Layer 7 of a small transformer language model trained on English Wikipedia (12 layers, counted from 0, width 96). Numbers have three digits each and are written without spaces.
In attention head 2, each number of a token's query is one row of weights dot the token's vector x. The head spreads its attention over the tokens so far by the softmax of query dot key.

Query weights of the head. A number n stands for (n - 500) times 0.00084.
q0: 762632468516435311633502316452357579512588625683542426528677410423343310475418446388436372578453392680421574506565409583266635387631414280769348462588328358549491371583676465437580341714656419528426737476644546517546524832677502518405422563559486529588262463539449458511520343510578508707
q1: 585556490402470309345591745494543756599413329619278623068283362591694467300335393471484452473778571343501504674645475516732423513531625854513587715513285594562465847680344756574345642630280679326504395482456633423486472463540481472321665242541356547529311408562432224460427695670497462501
q2: 572603513410516551340478488582527669531567434445260535268727623565417475519393352480581421453381444386606181408715543373392468552446467728536426467341482553609404401486642661603335631377590643505551356623678704402436494337530580484357522510511266533609580328524613564543517636769439451564
q3: 629481506228422650583330581552461340553522474591339616650441545666435238732527418786583447661382502357389536608465587371596515557371551449422639517751559675515443617552378430519449420726475514387508421612252458461602477344449446456506320577326780411647421478418478477324552486236559407701
q4: 576622659350547393498509290325378525513485445496298317562418419539384502534646540613579595465718455703437784494529587240446437547548761702554286517405533536534612482594637576399625648274648487415404725545401380596341538513402440486431387260543483625610515679513544489504271478467409419540
q5: 480476443324488702668679259448081472623433516228682412695704701704328314816718589572513393644561510564253336556625617634382592347396173400433368607480517762747557374418639436531607378725412281550271732444627492425410582585552701482576512243305592529396436729462411503536648311426473289563
q6: 409567415517357523544414411559272493469795434593491583461588469645355469681508364587597468469637461569486414322610596531466514529637464383556384389460429616548591596633398578453492482339536393606827611689400503176570556641363179379708390694446316500539433511578286515449529515344601546515
q7: 458459344337483451527440593679809771621539506594732354515392569360519346402286415520475506341621615360435618655515532500538354522440583684371609664484373657560443568383418523447547420573302482503511451398389420480334578428600305705539452424632488245364655495428325382626547418624463571635
q8: 498676411781396514529640487604417286490379564511536488589521473559378415618521436524532578447607526732407633434371507509457533538429507620587484362660495475566223534351455462368661415310411375683439608399584459742416191458399543525593458512579422557551486360599608500514575289682516463540
q9: 616401416466492289538615646522594978499498324657420728369432425560500234316577552278700523587544578465133528372616445406376685391618444358238458679672381515550502507601472421667385478512474730456651563643362529404713530402741741521470715467430720471415373480432207392490736407408504380484
q10: 591495434435464579509375598465517395596528545503491348616341431512279748360505656556697490434593624705392730656462490417463480591388461531673767341467425454577525561428770404569445477651612445366693412246454673634514524377499439297457613602391456536446267582260456638686443478623686493365
q11: 358471551441428596490479365500701420548666317588554701546489550438748437408510478526654423593422501334749426669444641429481681522247556675344426538563759543492593530297249476438470509557576506680615438454447506526548318580429389657449518507504472565369675362550248342436456556335355681371
q12: 508524414546349304672441476346509413525535711575504514572472292588487659533389343446414396339563443635564380677384414676454614497484468396654549425559308530626861247578446687480539418553748369326347470504322565603648406449499506782670600447523473641464524430657480512430658547410385426446
q13: 440798343475500735574544494505437432548692576379743509822520431561223325548556266689565148652299483586229549411327285560299487413652379047486264177727603438636529352449341310321589594657661192582390634530284363621637395799447374334762460416482651719675620635961547730487620228313605725651
q14: 649538553378424366370530757759535446677509355333491606437585455538398214509662553251692509387431476279766520314386477499460513752469684530597619698391505413322389687345538648550648500701355625637560480455621442231339495408275449599434667323416551349480598532296637468412393618273450501642
q15: 562475564486501594417471748362382389381630405323431586518532516407425680444512403570521544356649768659357437297582605606523507706490449620501495535621336630527555744427533521597386555552416604493643530542654328346563430591576503681208443618540552461635421396248570234360546639484380207464
q16: 506586515445515336652591468621389300451525680633609605438391387669223549665299583477496538462475478719423521461384636543395243528591500303625445524504511443525486498275569533470597577498571337479400742729443405618298334447354609481409485363407354672554551474715614504412607435576543591538
q17: 659495403455487432343451464316500472570387382288744387365682454485512473495409690517672409640428458366450403622436704509412631568473587345521592455561619807243308491310662497245678550519690360609508598424654598555546468380450447461637619475504397517647579488528517521542438427451599401467
q18: 652432199388446519395504439530636492606394397557549634463747311524641681517702409378545725535296494286390483186441466430524408510396793574509417651561453655367413452677620436636480311591407495374623476440470617450715586588514273675314591748462516566576516511375408634426365323355656483534
q19: 389498522430590469579494584471511502532663545560173346533537633556540501489580394663529498431575561528560538697500338662501743522176655438446467321470310422554512819733712460563417172361496231388355625585583345466394532481423434435483574528426316496395639407461544517405503289651802546475
q20: 509410364471447480601694648605524540933543497559360444475580398602266601288334601349514603437457621333656246552553446174483330464572644698709536573439591545420364704498585545590453667376513568416350642267591364539379513498649722449412471442431464317500474643496411664605680587545286509423
q21: 652564503469520193255522771665562651656518523733650685480436434554690432344662362570611538653402353374552467498718320334463638726512391479443577475587255722432599396466499555484430590568192567336560415594469534400461658577641736474286769601639537406425189369431327388484407629371435455432
q22: 481551518578398660542477387418461431397576483483560481417732544577389461451506056492589416467431691458369724493530628735420510410484586233469667377533507522305426595514572598548308578420620610572366368622293891455700475617545479346350360531602597691380469562572408487483543672545229687436
q23: 494710537465546567578392475392581231564349547451528348583489462499479501339535738426274522397456515382791512517488495114326542436447595667509514491491465580512464362595622185495545386247311641733701566485613584404609375445594575543491521458469677329877667545397499579514286608509627411355
q24: 422601457585289552239550512334348369452537548615392539523602480399370565593362374498402578407498656582463677329642556566596395572539535524756508518472407443583271437441398414400424569425591460285412559561483532621492392525470568646461595597629437509446469411754533692508617468715580450577
q25: 427514549616700531373644504605563703507521699414662665600583313363451307500496507333442319557503374566218589471418417734254508659630369267500532317654478548334609323485279345444609464759503384428407499556401458376578232526566683339500648913505576758667507538768348511343512472372458692540
q26: 599416471553514326633541507522619514260532514551369301608386480542446258395314482599538400661325560574771536612464340460435423507532593432435627348443372620536501502461510614652554495532384356478610477479512498433696495407508498414517622680544597518581497322455280636490664426505232802614
q27: 366367458507546630565564501676312483629637557413641563695318336314257225547491631423705374672435549603470547620571560574428569549309537228266358518570392540326393508593330629583746467512650370415388405591627665562426461659642453576480466601508466587494661380473370615513558473449335536287
q28: 515666505541530520492525613502410650765427536401561423428405301452470552316460416360399532463532313506633484596463349397745359391502454415635598390399738506667384558580558578562409452508442475404528493647594381653393599350302436814485429518606509403527605320305633404604401759508603458631
q29: 712439529476355674604435315565413481482596290495677587699742418432124502462590745610488546594416358536715374493389381724275609444574392474348476229753472517687433349378219316343422427627591386610291592457540402680615399782564410616721379443516432655575306688682441560328434368326523820592
q30: 508325743505497274367557622478507526611255373542430451142479509519590418304430400633638734526422727270446535287600690347498646770302619730407476593634347575435601529407280622442341546455521585622601329605383580254766631664350465670439425730620526419423370467496428406490572442709644414416
q31: 342498509392418619574518713409495408472358523455548447611556272520486468275519712308485550571378689590416544571535805615588579601655562624627601290408575342529461572665619615274620627666367349508426534548467410439296461408370401380678672545607425251428520415565575395575604360267380443551

Each question shows a short text with each token's key, already scaled and adjusted for position as the last token sees it. A number n stands for (n - 500) times 0.0022.

Then comes the last token's vector x. A number n stands for (n - 500) times 0.01.

0 " Ontario": 478227319518337627549349523473476396297620430595528420548538429273569475406538421511487350471657
1 ";": 463287517540429687516366542405345427340713428501592478591628372272620396574672483580452582507595
2 " My": 607139546557469652530387492441384403488820486380631502567497485311485476498695586485589663332598
3 "r": 502248591555461648501497477356441434512754467466606477344380468297527409484794547567516663278486
4 "tle": 617082419480413644519319528422333391615853330376690564456409413291410451498683636563502635288523
5 " Beach": 576170414592444620431408545464367402622805378336698535448457466195534449534631550614432540274606
6 ",": 527364487599448663542316609439284337459720594384685476469531458345531301571667618579426694376667
7 " South": 517251414611389706498378498436354495556748497360605471410502570294627368521625456654481733358599
x: 623601492581666462253557573568527662465488413557460507339617652473487354404582413444585545571309796338446562350449555379608479670437728330514457340583377487457317470500446654513280651609365589647527296595400636342549401346496398527639529588356645542431540472465477360505775424586446501637
Which two tokens does the last token look at most, in order? 1 ";", 0 " Ontario"

0 "a": 477227326511342626553349518468478391295623433600530422547543432276568465399545421509485358469648
1 " Brown": 695069470505461706466277617359402481521866320454681513410537381290552530518693550697409488295647
2 " |": 479296480617489733493321516405332381338717416530543444486621265234683466551608474546369494474600
3 "\n": 479246503478407639539264570412352384321717388525550533551635352302593425658668444525368604522671
4 "|": 444250451520410637540365527411353416350648439509528485595594296245630449628635463537398649506574
5 " Re": 501140360424396691503472608483356492433732367440676484500562389370425516549605448641440681408582
6 "bec": 508173393437435840553468566459256597530676427452631505443469343386351439502591483641388723502519
7 "ca": 526172513396412670445384648330344538431820367503559493472420410354459423640725445602470682344561
x: 505295463760451475312484548496619655412434570574534641287578634390588331450556414349405622593339739454293551494369424450443556532651492498518536477486543621417396380357468568594499577498533514629368463658426469432743579497400355574279448839594629606583605447495188498552619488547551265510
Which token does the last token look at most? 4 "|"

0 " Falls": 479227318511345625549347521475480392305620428590536417548541432267565472404534424510482349466648
1 ",": 502338473551441712585326605444336342387735535436667472503582451298513280578653556591444619436692
2 " Canada": 609284450634451788470403604471375431466870346456670458463531613257559416537565509529465551333642
3 ";": 495359494620469713538307525412338467361707469477613446575617464271616392601622468531461599490569
4 " Patt": 547226452549470616532304484432367551542795386381692412491529395315504472445573447630399640305603
5 "aya": 581275483532524680465339532372369442627797364524677510523453477305559433495626504558393732259596
6 ",": 552382510602459666543301619426261346481688612458715499428510492333572286594625599570389714377616
7 " Thailand": 600357478667516713468367541455287478549791446449696437458574580248643383522545488575419647321587
x: 479426490577719399260439550496593575541562401434329582287657612530555368503538399415674505582277758443490556488718508509614495660571666408461486417644414595412322542592406613531248577593388600580443420506352706317503314463453379442402386560445594441669476383606387347554657495634507391719
Which token does the last token look at most? 3 ";"

0 "=": 472232315536341635555341503496471394282611442612517411555543427283559477390532416506478360481641
1 "=": 508212395739398854564335391498409429262795481624526399536603415319503479464544440590390612442556
2 " Netherlands": 558206362690472839470431492553314509432840466490688430530505528348411474404582424607462618325531
3 " =": 559249399752466757559409448516421486328790483599616358621571444358432367524512438631542631472626
4 "=": 510238345799516893586304367527406482263801573583546419579566449340435523371488430628381602434515
5 "\n": 462238437609455680538296533520351440254695504614488456625607391345518478488596442578422590526639
6 "Comm": 520067351548367630480390577477334589451809345447529411584538402348471594424603439636504577321514
7 "un": 550114493453397678544417565513492446473739451449564539616401485338430506514723578698460644296543
x: 491555385493580574465480583683571647426413399525557639315609444424738420467602318393451588411356551347428645369560457448279380465607534435437573581349544573582385458308454548659553590450318603469558322516453597520632577381524418677402469765642704634591632564640251259454621303570526369512
Which token does the last token look at most, and with what share of its attention? 5 "\n", with about 50%

0 "aya": 479224314516349634555348521469476398305630430598536421546545428265555477392540425510483368457650
1 ",": 498336453569421720578361610448320364377733559473681481503576450288500271557679568604447652421689
2 " Thailand": 579323464670486746481392531447314504492808432459685432458601578251572394491567470600460634336608
3 ";": 487364490621471708532324512404331470364713494490628463578628475264605374578618465542458624477575
4 " |": 443389443655480694526313474414358434334754485504566453577592399228629423548596413481420608450544
5 "  ": 535320425548485729550365472464283468423755516467600525486470392356492484529672406508416717360557
6 "|": 448330437628434773564402454433356372405777544505591489515463386182592447493556445491427683437490
7 " 2004": 599190530614321809550355545364403542515781482433717509478448365326508472549640477487518671307513
x: 472336580522684612396550549437695686592531496519450383274489551401612356545417370598572508648467634320431327406611461568546460558511452334601628511624457689428323501409450540705362483395484481627507290457520746298692484551212408418441393689478626711548618586561262407378606516495537436553
Which token does the last token look at most, and with what share of its attention? 4 " |", with about 40%

0 " to": 487242304519344647550355514487483385300623431596530414547549428272561460402538421506485351470657
1 " because": 615394442532489777609391479530557390447761426544550403498676428298469233538665610574474472288724
2 " of": 586345350528398767607409389541594326394691437638468445496596373311461313536698581452557590305742
3 " the": 652302410572448703578367465545472303425776411551426433448576428206500306491673573443576473320751
4 " personal": 695182388538504679559356515573561333530807402601611497372404485234521446479717560563616519231648
5 " and": 562463422585549790621378465549494345468785455517593485525592410192561261518626520561546560273680
6 " physical": 691200382500567648522354538543546348527825295608644455458346452207545378513748533534610516171678
7 " connection": 692267315530485739572396500570582506560762348464565544312580545280549330406656631689471462292736
x: 623567468365527397453588774595484685333655401412470416461545483612575577536510399399457651445512775437240518356700497665354464554463509504465594409439391611462350583491429422699285324531321591316487348560396603247582487557396370513492527748567677564520439521645341442629525623515548442582
Which token does the last token look at most? 2 " of"

0 " |": 470239318518341625552347520477469392290616440599526415552547425272573480400536417499476357481637
1 "\n\n": 504160367568364616581238505480425384294705439563489460649597321232577442534571350552476548487648
2 "=": 428234413741428688498284440454446465290710495600520438552637334331530411494618396609440547442653
3 "=": 471175378771428807538271372543455428236750519603500454596582349326475505407571408611397625408550
4 "=": 506135371773452890572284330590448420202763551608468482601525381342427580336523426612373683409474
5 "=": 516121369774470937592305316606444429192767577607448493592501407354393607293490442619367709406436
6 " Mexico": 525171472648392877418347480533372572409803423454623558461403495328412426378571390654495548327520
7 " =": 552204387784477834565422388569431506332798520591595397661506430341392425440470422638523679437550
x: 531382355323526664402580648538569720565541440340534433384540738533662261503518505417484576489203466526317457348522483486621392563517539531415541679657507561344423547579451478787482426707344717660435368352441604393661452588525440557423494812445541474532501602418390416514404499441295418568
Which two tokens does the last token look at most, in order? 5 "=", 4 "="

0 " Park": 478224314515338623547347527475480397297618434591530422544548435272568478399538421517484353472650
1 "er": 553116413499427757450383577386403430491871366502662540463461476226569372526780454740459553319668
2 " |": 465293460628485752489321504443343380308730435532535426527617286238667485515618462541401498461586
3 " ten": 652212472513452767563201481450441422601728464487654515417430362329490369493687424556514570230601
4 "or": 448302479484391753475367485477496508580712477465550617445421456261583327380706484602463549195623
5 " |": 437382460638528742468320480486393370372771469503546455545561287214665414496602431516416540408561
6 " Lawrence": 582262582531475686413354545437376496586786464325703497357458452306533392532658554631426536258644
7 " Brown": 722141510496489670407271602418405429617831377400687505368525395292558573508640520653423468239642
x: 629418570435473583322489569419568602454499569528340599472716586521635172450465225288649542589299755272359414496622507562342516631399542375492542483463438632421571488527574507545469576440307627601408360636590539479558547263394390529436486712558680553516292488556473438454729605663538405559
Which token does the last token look at most? 2 " |"

0 " 2002": 475225318514335631555352524469478403299617433590531422547545419273565473405543417506484357475647
1 " (": 539232523601325646578361641299495352301848410525509486575736342305614424633676528642560534364599
2 "San": 462251540458351701485471525342400543453860377333631459388493467251491389468743516547541549299560
3 " Antonio": 624163506480416690442518552385455450547832289325705553372386488205535394636687508582469499254634
4 ")": 542192539577507665591297599353369479382745413509590496418635305356637368542617489523382594469613
5 "\n": 497211502495441608567295571424347408281702381521523483534662356301608384664667438565371611534672
6 "-": 493285453501451607549334538431309385336704421534469498639649289259562458662680372564410662502618
7 " 2004": 603121578500345688561325603357414522412708388486637573502509318345528451618723479535550633457575
x: 411371527641728569299565567360781716454514498551473425226515415280660476463449387488488553572468598294359411349652480549536533528592556423570554497614457642364320463518359582602415514382487534611537363499484615424732477489238406547518529780553556677581668547582233461344502456486572457500
Which two tokens does the last token look at most, in order? 6 "-", 5 "\n"

0 "San": 475225326506336637550359523471470401291632435589529426537546430264563471397545422510486359470638
1 " Antonio": 647082483478421799449444528439454447508816283410705588391436460196551372580706518653409517271637
2 ")": 551173512554512715569258575397380459370723404544580485454669319343620373518614491558366556460611
3 "\n": 498207501477440630556281567440354414282681390550523482539676361296602385642670431581373593526666
4 "-": 501275458486451624554317533437324387337688425553472502652657311262555455651685354586418663504611
5 " 2004": 602108582495339708562317597364418533406700385495645585504514327332529442606725462560548624452581
6 " (": 544211607560283574598351660260517429312778398480524607601673303317559395677704525644609528411554
7 "P": 552213525479318641536481538292481587442754392352557489566476419325576436474746462534549695284526
x: 411476432514680499339508582541576474372390465486659581186551400318611358562600235409449700589372714503368456324486519550530416672449515562564640514550525364621359269411394466514464491573511581607616275391504397424624435423339514379486503799461648670492682562518388447549749538547560617624
Which token does the last token look at most, and with what share of its attention? 6 " (", with about 30%

0 "\n": 472227321508341608554343526480470390283610431597523422556545419280568476412546413505479363489650
1 "-": 487247413493426627542371559419328335347780440580504460641644330263554497634718372561444650463640
2 " Ga": 575168424460440653420424615370369509482762382472719423482513366350443405530758366593538686337572
3 "t": 496151470460418599507549608338413507489780412426651521488461496322441349542687509690521688329570
4 "lin": 570194437458389724487428576382401488490833369394604578395579448364445393518722507700428582380565
5 "burg": 542134378487426729476349596397288481537753390411624532437392362314523399529619488642447649337592
6 ",": 485322493545428643537334639454317366354676573411632546501546401398497310568694570595474656438697
7 " Tennessee": 633225464545370772387331509445261544519739354394634516450457515323537376503583462651422622353581
x: 481470543574605526300494528482646559597450404494408464270687480430531254322507447374613540638244751370352487477527529496631551640426596456604401574572402547300366489680397668547263642476449553598501359553378557325554398418520424632452587714443707566546381359476315527595658463693564487665
Which token does the last token look at most? 0 "\n"

0 " City": 475227321519337633548348522475476397296617434589527425548543436272567471399532419512482347468650
1 ".": 482312441521425732607321544449366417402749448554558395536716366346514387592606467582387549511694
2 " He": 697330375610553717460379600551281423589662454477624363477686350388410469421668541557464631374654
3 " prom": 644266251521412771432417535576599503515629472598665523461668409322430348438649448680371606365655
4 "ises": 708397324457575829473444490624487367442622433583583416550602392336428330467635579514352539359621
5 " to": 606417285581539963495409467579566358381693368589572419491621346351529220589556465495419516408669
6 " make": 729344339490640765516456549572389368462693407576571379535583371312443377563700521456458533373632
7 " her": 731295415474529669476379533514415404515737411479559393394628374307414382440753603505516517411657
x: 351421602529667447260500738387412683436411526531431532478505609437435406431426295341514527515414526493189593284700459680507568504502673464536564436395454573539501349511315497676407505425396545601555528491417649504655683508418402529472578755558610538615388618562489244610392485640592282708
Which token does the last token look at most? 5 " to"

0 " Ga": 477225314512341626547355525469473397302619437596532419548547425266560478399542413507486362468646
1 "t": 482130440519411646557498571322457480480834403468623452518537477300476347518732547726511648266628
2 "lin": 562183413484406797538388536361434462493881361404594538374640423327463400474715527722395537331605
3 "burg": 539146360504455767498343571382337447547777393414630494400422379277532406487577500636430580277609
4 ",": 481348473554465687559317614459341332362705559434648492474580423353501301552647554586459596399701
5 " Tennessee": 620252444555386805400321497443294528536757364400649474422486541295528363481548461653432591317585
6 "\n": 501254480523457627569282551424370394340703378533537444528641385305634409655644416580438568540708
7 "|": 420242440547423621513352507443373418330610439483485446606591250264640471588607457543380621484538
x: 452560445656605562181393554473782707402450348499531444279429391473712332677540410281498615532386562413310644318506567465512563607586577468383515535490576362425416413502429428605505445476564657631579245439377527591653460409514379445632544598521643686545716498582428375409381518586489482680
Which token does the last token look at most, and with what share of its attention? 7 "|", with about 90%

0 "-": 473233315513340621558349522478465385291617434604525420558542423273566484406545412507484358479644
1 "|": 424255425568411740567410484427349351361739446546563422551512330247609489501650491527458612446542
2 "-": 474249417562403688599405524417356335335805487516490460622582286268470567582659418466423661390542
3 "-": 490238405550408710630421545395373354331799464535494487616547327295456582552652399480444670380523
4 "-": 498226404531424716632439563379372373335795446555520508597527363311452582531649377509475664366522
5 "|": 464236405588427792629461477422390369357746477517541461526437380255543532467604480480449678402459
6 "-": 484238389569418720625439546398365360332816482520499485607552318295444577550631405456429678366506
7 "-": 500221392548426734630451558376365368344818458541528503595530351298449580535641381488453681356520
x: 448439413542590599385500504568626623312442554389626351513529633563613388615432358461293617500500657429320605452383577565343395500610652471462574522684483488409293379474408601679446471532517565700626343584410419460693642354364366286605306710456667698610554680390266379465459530547469414671
Which token does the last token look at most? 1 "|"

0 " San": 473224322513334635551356523470474402295628435590527424539545428260563469398541420514489356465645
1 " Antonio": 633103488487414800446458535430453458524804276406710574378424471188544362582700521646419517265638
2 ",": 492315494554420723561332578455323393391703580432670493432602421294521304571680587603423602377675
3 " Texas": 578314446543432799412362553417334538484807391401607530399543529205555411495623431597423563357606
4 "\n": 510242483523449642568294556418353407335719381532545465516643398274640412656645428580418579518713
5 "-": 504284425497442617561330537431341387359700421536467484644659297245560471653665361582417658479624
6 " Williams": 653172550452420665464364623417332463519732351346711548417550376381444398585695515704422546370624
7 "burg": 533140413465412709459317584348309500559709367428619547439460337321533397571644478649413645382611
x: 517515326619485522247458492423793637518478559433492602188581475428616285331601359361605594525355693435326510537437554487472582577570504473493331461465470562261444464510395667617443503410410510596431367506480590430655616337513306676396528764641707586591432429612403493423716595585557460602
Which token does the last token look at most? 5 "-"

0 " at": 474231312516340639551353513483470400294622434593514414540551421276557469397538419511489353472651
1 " Madison": 612136493550419685487329566427376540484796313366596474357607466264572484511619599725400498267622
2 " Opera": 595137408485434835516375599468321500490815376439623525393532449318531464437611471649479563258641
3 " (": 520230508627375670539334660311474356321790432483484463523744357347656456605612559693543464307605
4 "F": 560205375553301728464437546313439557560765446361599431561589463329498530443711486718554619282515
5 "eb": 456119368600323783514519530326498585557827322297544500461597351282358464449638500602609499374503
6 "ru": 519244365612455708601645628363512486478937410240553515466640469278418417541630561647521433302568
7 "ary": 486121338568385712543484552376488466525889353356582516501481475259498443506648611674507553217652
x: 522497512646591557215401598619508803462466466569614488327412547481584330524437153595447504626232692390487624394439645432480494515447596419346613357445505763429391568443448661597417425495364602532498393575462413506668468399553366348333671650480632601464480495574361531709671401482558491622
Which token does the last token look at most? 0 " at"

0 ",": 477243323516338629556348525481470388299617443598535420545547431273562459405550424512483362471650
1 " California": 545177389554348781458362544424372505458851363421680515407445503209481347464639542598467557367634
2 "\n": 515218485514432640582302562413349386303733380525541450531645391291620421642658445564424585527700
3 "-": 500297426507447612564319538433328370340702424543473471650651305268558468654672364565438649497627
4 " Or": 577220473488415600533426621423483402512724405403714521463454477320551357590723495603536678313572
5 "land": 529214455513402653524368540459318445625677397455682530432448417236559380591644496618463695381619
6 "o": 583171564458436646392386559445438370527704371438658614532357529222610451602763466609460734342511
7 ",": 537333532533417595543285615423293393401605570441645541491531373383527319577736605584441736448663
x: 391423387476513473196550520512528723398449372481514552326506606502569322537381531382505653633347632440328531366453567426450662528493632480486606444584121482419439445688406602608459550369491634699631311617442507466622486406457411618566570769656595611669620310545441370423533458590533452582
Which two tokens does the last token look at most, in order? 3 "-", 7 ","

0 " Carolina": 475228312514338635544345518473475405300619435596532426542543426265566472396535412518484346469648
1 "\n": 512197472496431669578295561406381365303746381542542461551658387276614427627653431564403597513705
2 "-": 498280426482449624563321544427343368346710417558470460648665325277552475643674347572441654496626
3 " Ga": 566173435456435631422398611350403508482744360463708428492514355336448387550732352577531702350573
4 "t": 498137483448419570509515609318433510491783388417644523509480483303460324571691487700515725354572
5 "lin": 574184450446401696483401586362406482507827346380601581399578437337457387544697507685421601382559
6 "burg": 553120387472442700478320604375314476544737368404608542446404361305528414540599475630441645344584
7 ",": 511295495519442607539316649425331388370643538419610551507552370401496318591701556597441691476683
x: 391415379560513471167571529529537692391398338474544547344472651510613309496419489439534648639329600403341565416450543458472684494438668505463551451603152487374401510736388602559530544356442662675573370580414474492657492379448379653534559778622588557633603356575412428432553432591587451592
Which token does the last token look at most? 2 "-"

0 " Texas": 478225316514340639549347520474471401295624434588529430545544426262561474395539412512486352475645
1 "\n": 520187484493434669586300561401370366304754372531546462543648389263623416628667434571406602508702
2 "-": 502278432481449621562317542427330359340716415552477469648664314268559474641681355573434651491623
3 " San": 502223533424334656480397544366452558428743322367612540425491424255502319524684507603537616360638
4 " Antonio": 639144540439415688415480553412429496523750272356688593405393473202530370640682490589430582334617
5 ",": 524304539518399608539335613414298447397632547405638542472575367331518315614721598589416697448659
6 " Texas": 594283486514420731403351567393301555463773368392591580434521481228556417530655436584408607409590
7 "\n": 535229523524444618562273568423319414344716392499555527543594389303646413682682438581409624531687
x: 547539341545563544309547594453596648417537380584460646260672453521650203611513330373479683504418566252236497378506524525509545458510691468469448681584425422412394587691364537555490519525418808647482379489349503415681420466289416530665531661518571577465688376613450393467454550540547352590
Which two tokens does the last token look at most, in order? 2 "-", 7 "\n"

0 " movement": 486227307519351632554343519481490391306626435602535419548540437271561462401541419509488350461665
1 ".": 484322400545452721606324541468387434378738457591547367565720366336523383557597472581398533496703
2 " The": 688254417534438619514305557536309314456669466450501431546588354320436404447741571439556583353726
3 " big": 628242395541482704465378496508482339590699468465644446433422419310358373465826502545608651330616
4 " theatre": 720210391635454622527396596490467413567763472507711559411548455333408359432767510568598552329755
5 " in": 475268417594383759609434495446420416366751478466494430374617321401432258546733520554623590340746
6 " the": 560219414586471684558375523477389358422822417462433426385542414227504292534714530486573509353769
7 " Netherlands": 585293410675466775474486527486318465478845398416686415413532514316440305482669432569520559325614
x: 501429416482772498387454584541647638656486425524404577347675565572541314370484340499624609493322702456369596492705486474691536560397494510480421525540331526356321467650334623663221462635353575586493461532416667400502461482444400489439457753427462547559449402444238377425695531644524434741
Which two tokens does the last token look at most, in order? 1 ".", 0 " movement"

0 " |": 470239318518341625552347520477469392290616440599526415552547425272573480400536417499476357481637
1 " |": 443291449610442749544384493385381392328807448553578447578587355217634465547634415514406611475548
2 "\n": 462233488496391661555318584397345395311769402530571512559624378306556422661670447519382653516655
3 "|": 457252437520397652551395536413361400361695444520537475585585332250602443629657476536421680502573
4 " R": 611206479419451567537350570430447439361753368445630421474535438358547503504732380641483741349644
5 "ipl": 597077406466290743519315498448433471529731258553514575537491397313578587538563339595476730321542
6 "ey": 635091408496394858393356541436393470530770330487602597528421476301567547505589471634381739366491
7 "'": 716158434462362768507320589387305398529748467607605556550515331353437497518669582566496713389606
x: 389338379602514487254571744522443731504498534419631404270719548477585366437342299346497665522358492396396537349585534550383642538523582440569673532613456485341352351351381521766583448504518577595505399605535449417749564423509491428475467705653660640628354469535427380669473478492459389628
Which token does the last token look at most, and with what share of its attention? 3 "|", with about 30%

0 " Little": 479224319511342628553349519474473388302623435586535421541546433266563467397548430514492355467648
1 " Theatre": 613117382608423726546411639447382507528838467445685537414648467289537494467652543622449525331657
2 " Gu": 549142452539377793527457570408441500534830456423632474369556483260443484440755483643523634315583
3 "ild": 507123330608381758602442539405447528605799370416684518372435482208571451431579522648528590366579
4 " of": 487151355614394842635452459436437426445715483505505545378472417284561439534615517547523589308694
5 " Great": 545043347644426808587423521470384503567823361365602519317446541219587439506493587658521551331562
6 " Britain": 657181400622505835548421576488348416486898382435662461391525479240530443545546453616505500313624
7 "\n\n": 504179369584410602580231506494420413283674458569489459622596310243588442522571348582481511473650
x: 454634425495566662337628745517688617436411480462495676281546552458727302630674397398519690469330491372232550306505566534687474453370672395506555611617503482343336473575365492693396478439335665514417413656441522417634416508491385497560489646475568527450661383458509491435277515529551366570
Which token does the last token look at most? 7 "\n\n"

0 ".": 477240314514340628560346518485475390295619437604524413548555425279562468401543418511480354476652
1 " August": 513217361565385755552369555517384527490699385405634482399727307329485362470596598695450594443611
2 "ine": 559206319492417734420471597482439424555788413485646469536590375300397362621699513592518610345563
3 ",": 509372427560425667555388647512359388365751595404675464465634413310477271601691597565480591402675
4 " Florida": 588314489585404794422338562457299576533778387412623461303529516262572318444576494605454550319599
5 "\n": 513260482527421605549317573434358404335723382531517446512655358309624406652657441556425582524709
6 "-": 508306413506427592546349551439347382360705414538449466637673285286543459649687362564443653489634
7 " Ocean": 580219501533371604559345511455403518487738402416648455440539526320552354442647510648470633324648
x: 539575382565641472197515574697648550414575476586605481245728562352544498425576521378652645589423729419379574368598498418369520588504451464537529430440440478405435346547485436568180610492304644574479261580425543367517433468487448544433430680392562587605660420600365304551695480677540451628
Which token does the last token look at most? 5 "\n"

0 " R": 481223321507339621555345525471479392298619433595528418542542430271571480398547413514488361467654
1 "ipl": 577053366508280827552310465448449469510787232586490527536534400268589565492590369654442621282588
2 "ey": 632091374523435921406345494440422467508806353538573535502466465295582511440606498670354632312537
3 " name": 598142290515498654527352596471591355382781434544729557423476391286596467521695478658395552342751
4 ".": 490313384507486702600292544510367408385701516566553416556720318379505391513629460593380536421664
5 "\n\n": 531199373562383542578227525519430377280671438559446458635578310245549457526577375514491565476630
6 "=": 441234434751443662495282442455444459272697513598501452535634326349518408478631406599417563434661
7 "=": 492175399775443790536253363555458415223739536594481476588567346350455515381587420600380650402547
x: 426465527465651496305585740463694670468467292466560538393428652519489350653680442312516744591320482402302609347592539520476429632524460439377517597535493495403251444519525447771401540524515589672534331543462557495638476398574414435314457692432661633515533600406382377472251530499438496671
Which token does the last token look at most? 7 "="

0 " Brown": 486220318506342625549340527469479396303621430594534424537543424268566480402541420517485343465652
1 "lee": 613182394482492892389346590377384482607800285514604605431553384280533455460605483673371509394594
2 " |": 474305454605508720502328508427351384305723437554534415530652282244673462534594454540391489479602
3 "\n": 475250494487407639541277563424359379314718397537545503562652358309569419650650437525377620521661
4 "|": 435251447520410635540369519407368408349653441515518463601609296248622450628634453540405642505567
5 " Nic": 583174543415482600585380544412418543488724363375612513398540328248558463554599412586487635383539
6 "a": 525216640444378592417465509358425460478781381428602533411447501268502425609699476560490807382578
7 " |": 509250534554440628506372538362328445342692411489534519497636251246643462636637491539353669533595
x: 502525399586648492191430480438626737399517365515509439346544584397686262695357420354474636589307589438320626357646578455436650596570563434485513462579357432359513458584461523503499546536474634847489334483480540498657419452352407495612503746608632548504552328521425343473402494682550456534
Which token does the last token look at most? 7 " |"

0 " his": 484234311511341631554348514488476395306617438603516420542551418268555471395548422508495348468655
1 " body": 580212354528500729535411592468495387502861365578685396385534473256527340456719454694473564290724
2 ";": 479387488527458674479344542446362441361680471520609471587689379295597340547688482524497566474635
3 " but": 610505464508510711550362464516499438488669407537562397520718350323476258543676550496442559311691
4 " Charlie": 784253476480493677331447608489362456601754360473730505432578479343460410524717532550491499323618
5 " be": 659345303460476629502461471476516352493732392550643444496715383295411402505727534611397510343726
6 "g": 579284475474484691445410519376508482611721592453634544575677488441460357457838544612509592398590
7 "s": 723287449422525707481481496480529264504769396538658543587577452351428315531784520545402517262657
x: 412519552468530461369531742565629650338446369343462588280644577570605331424413272501516588558388539486255636309437534598327405588540754553450505558469294563549602497560474582535525561596435492488573533350420495516512515431399396568236699780547749624529378378519419475355513527664597340637
Which two tokens does the last token look at most, in order? 2 ";", 3 " but"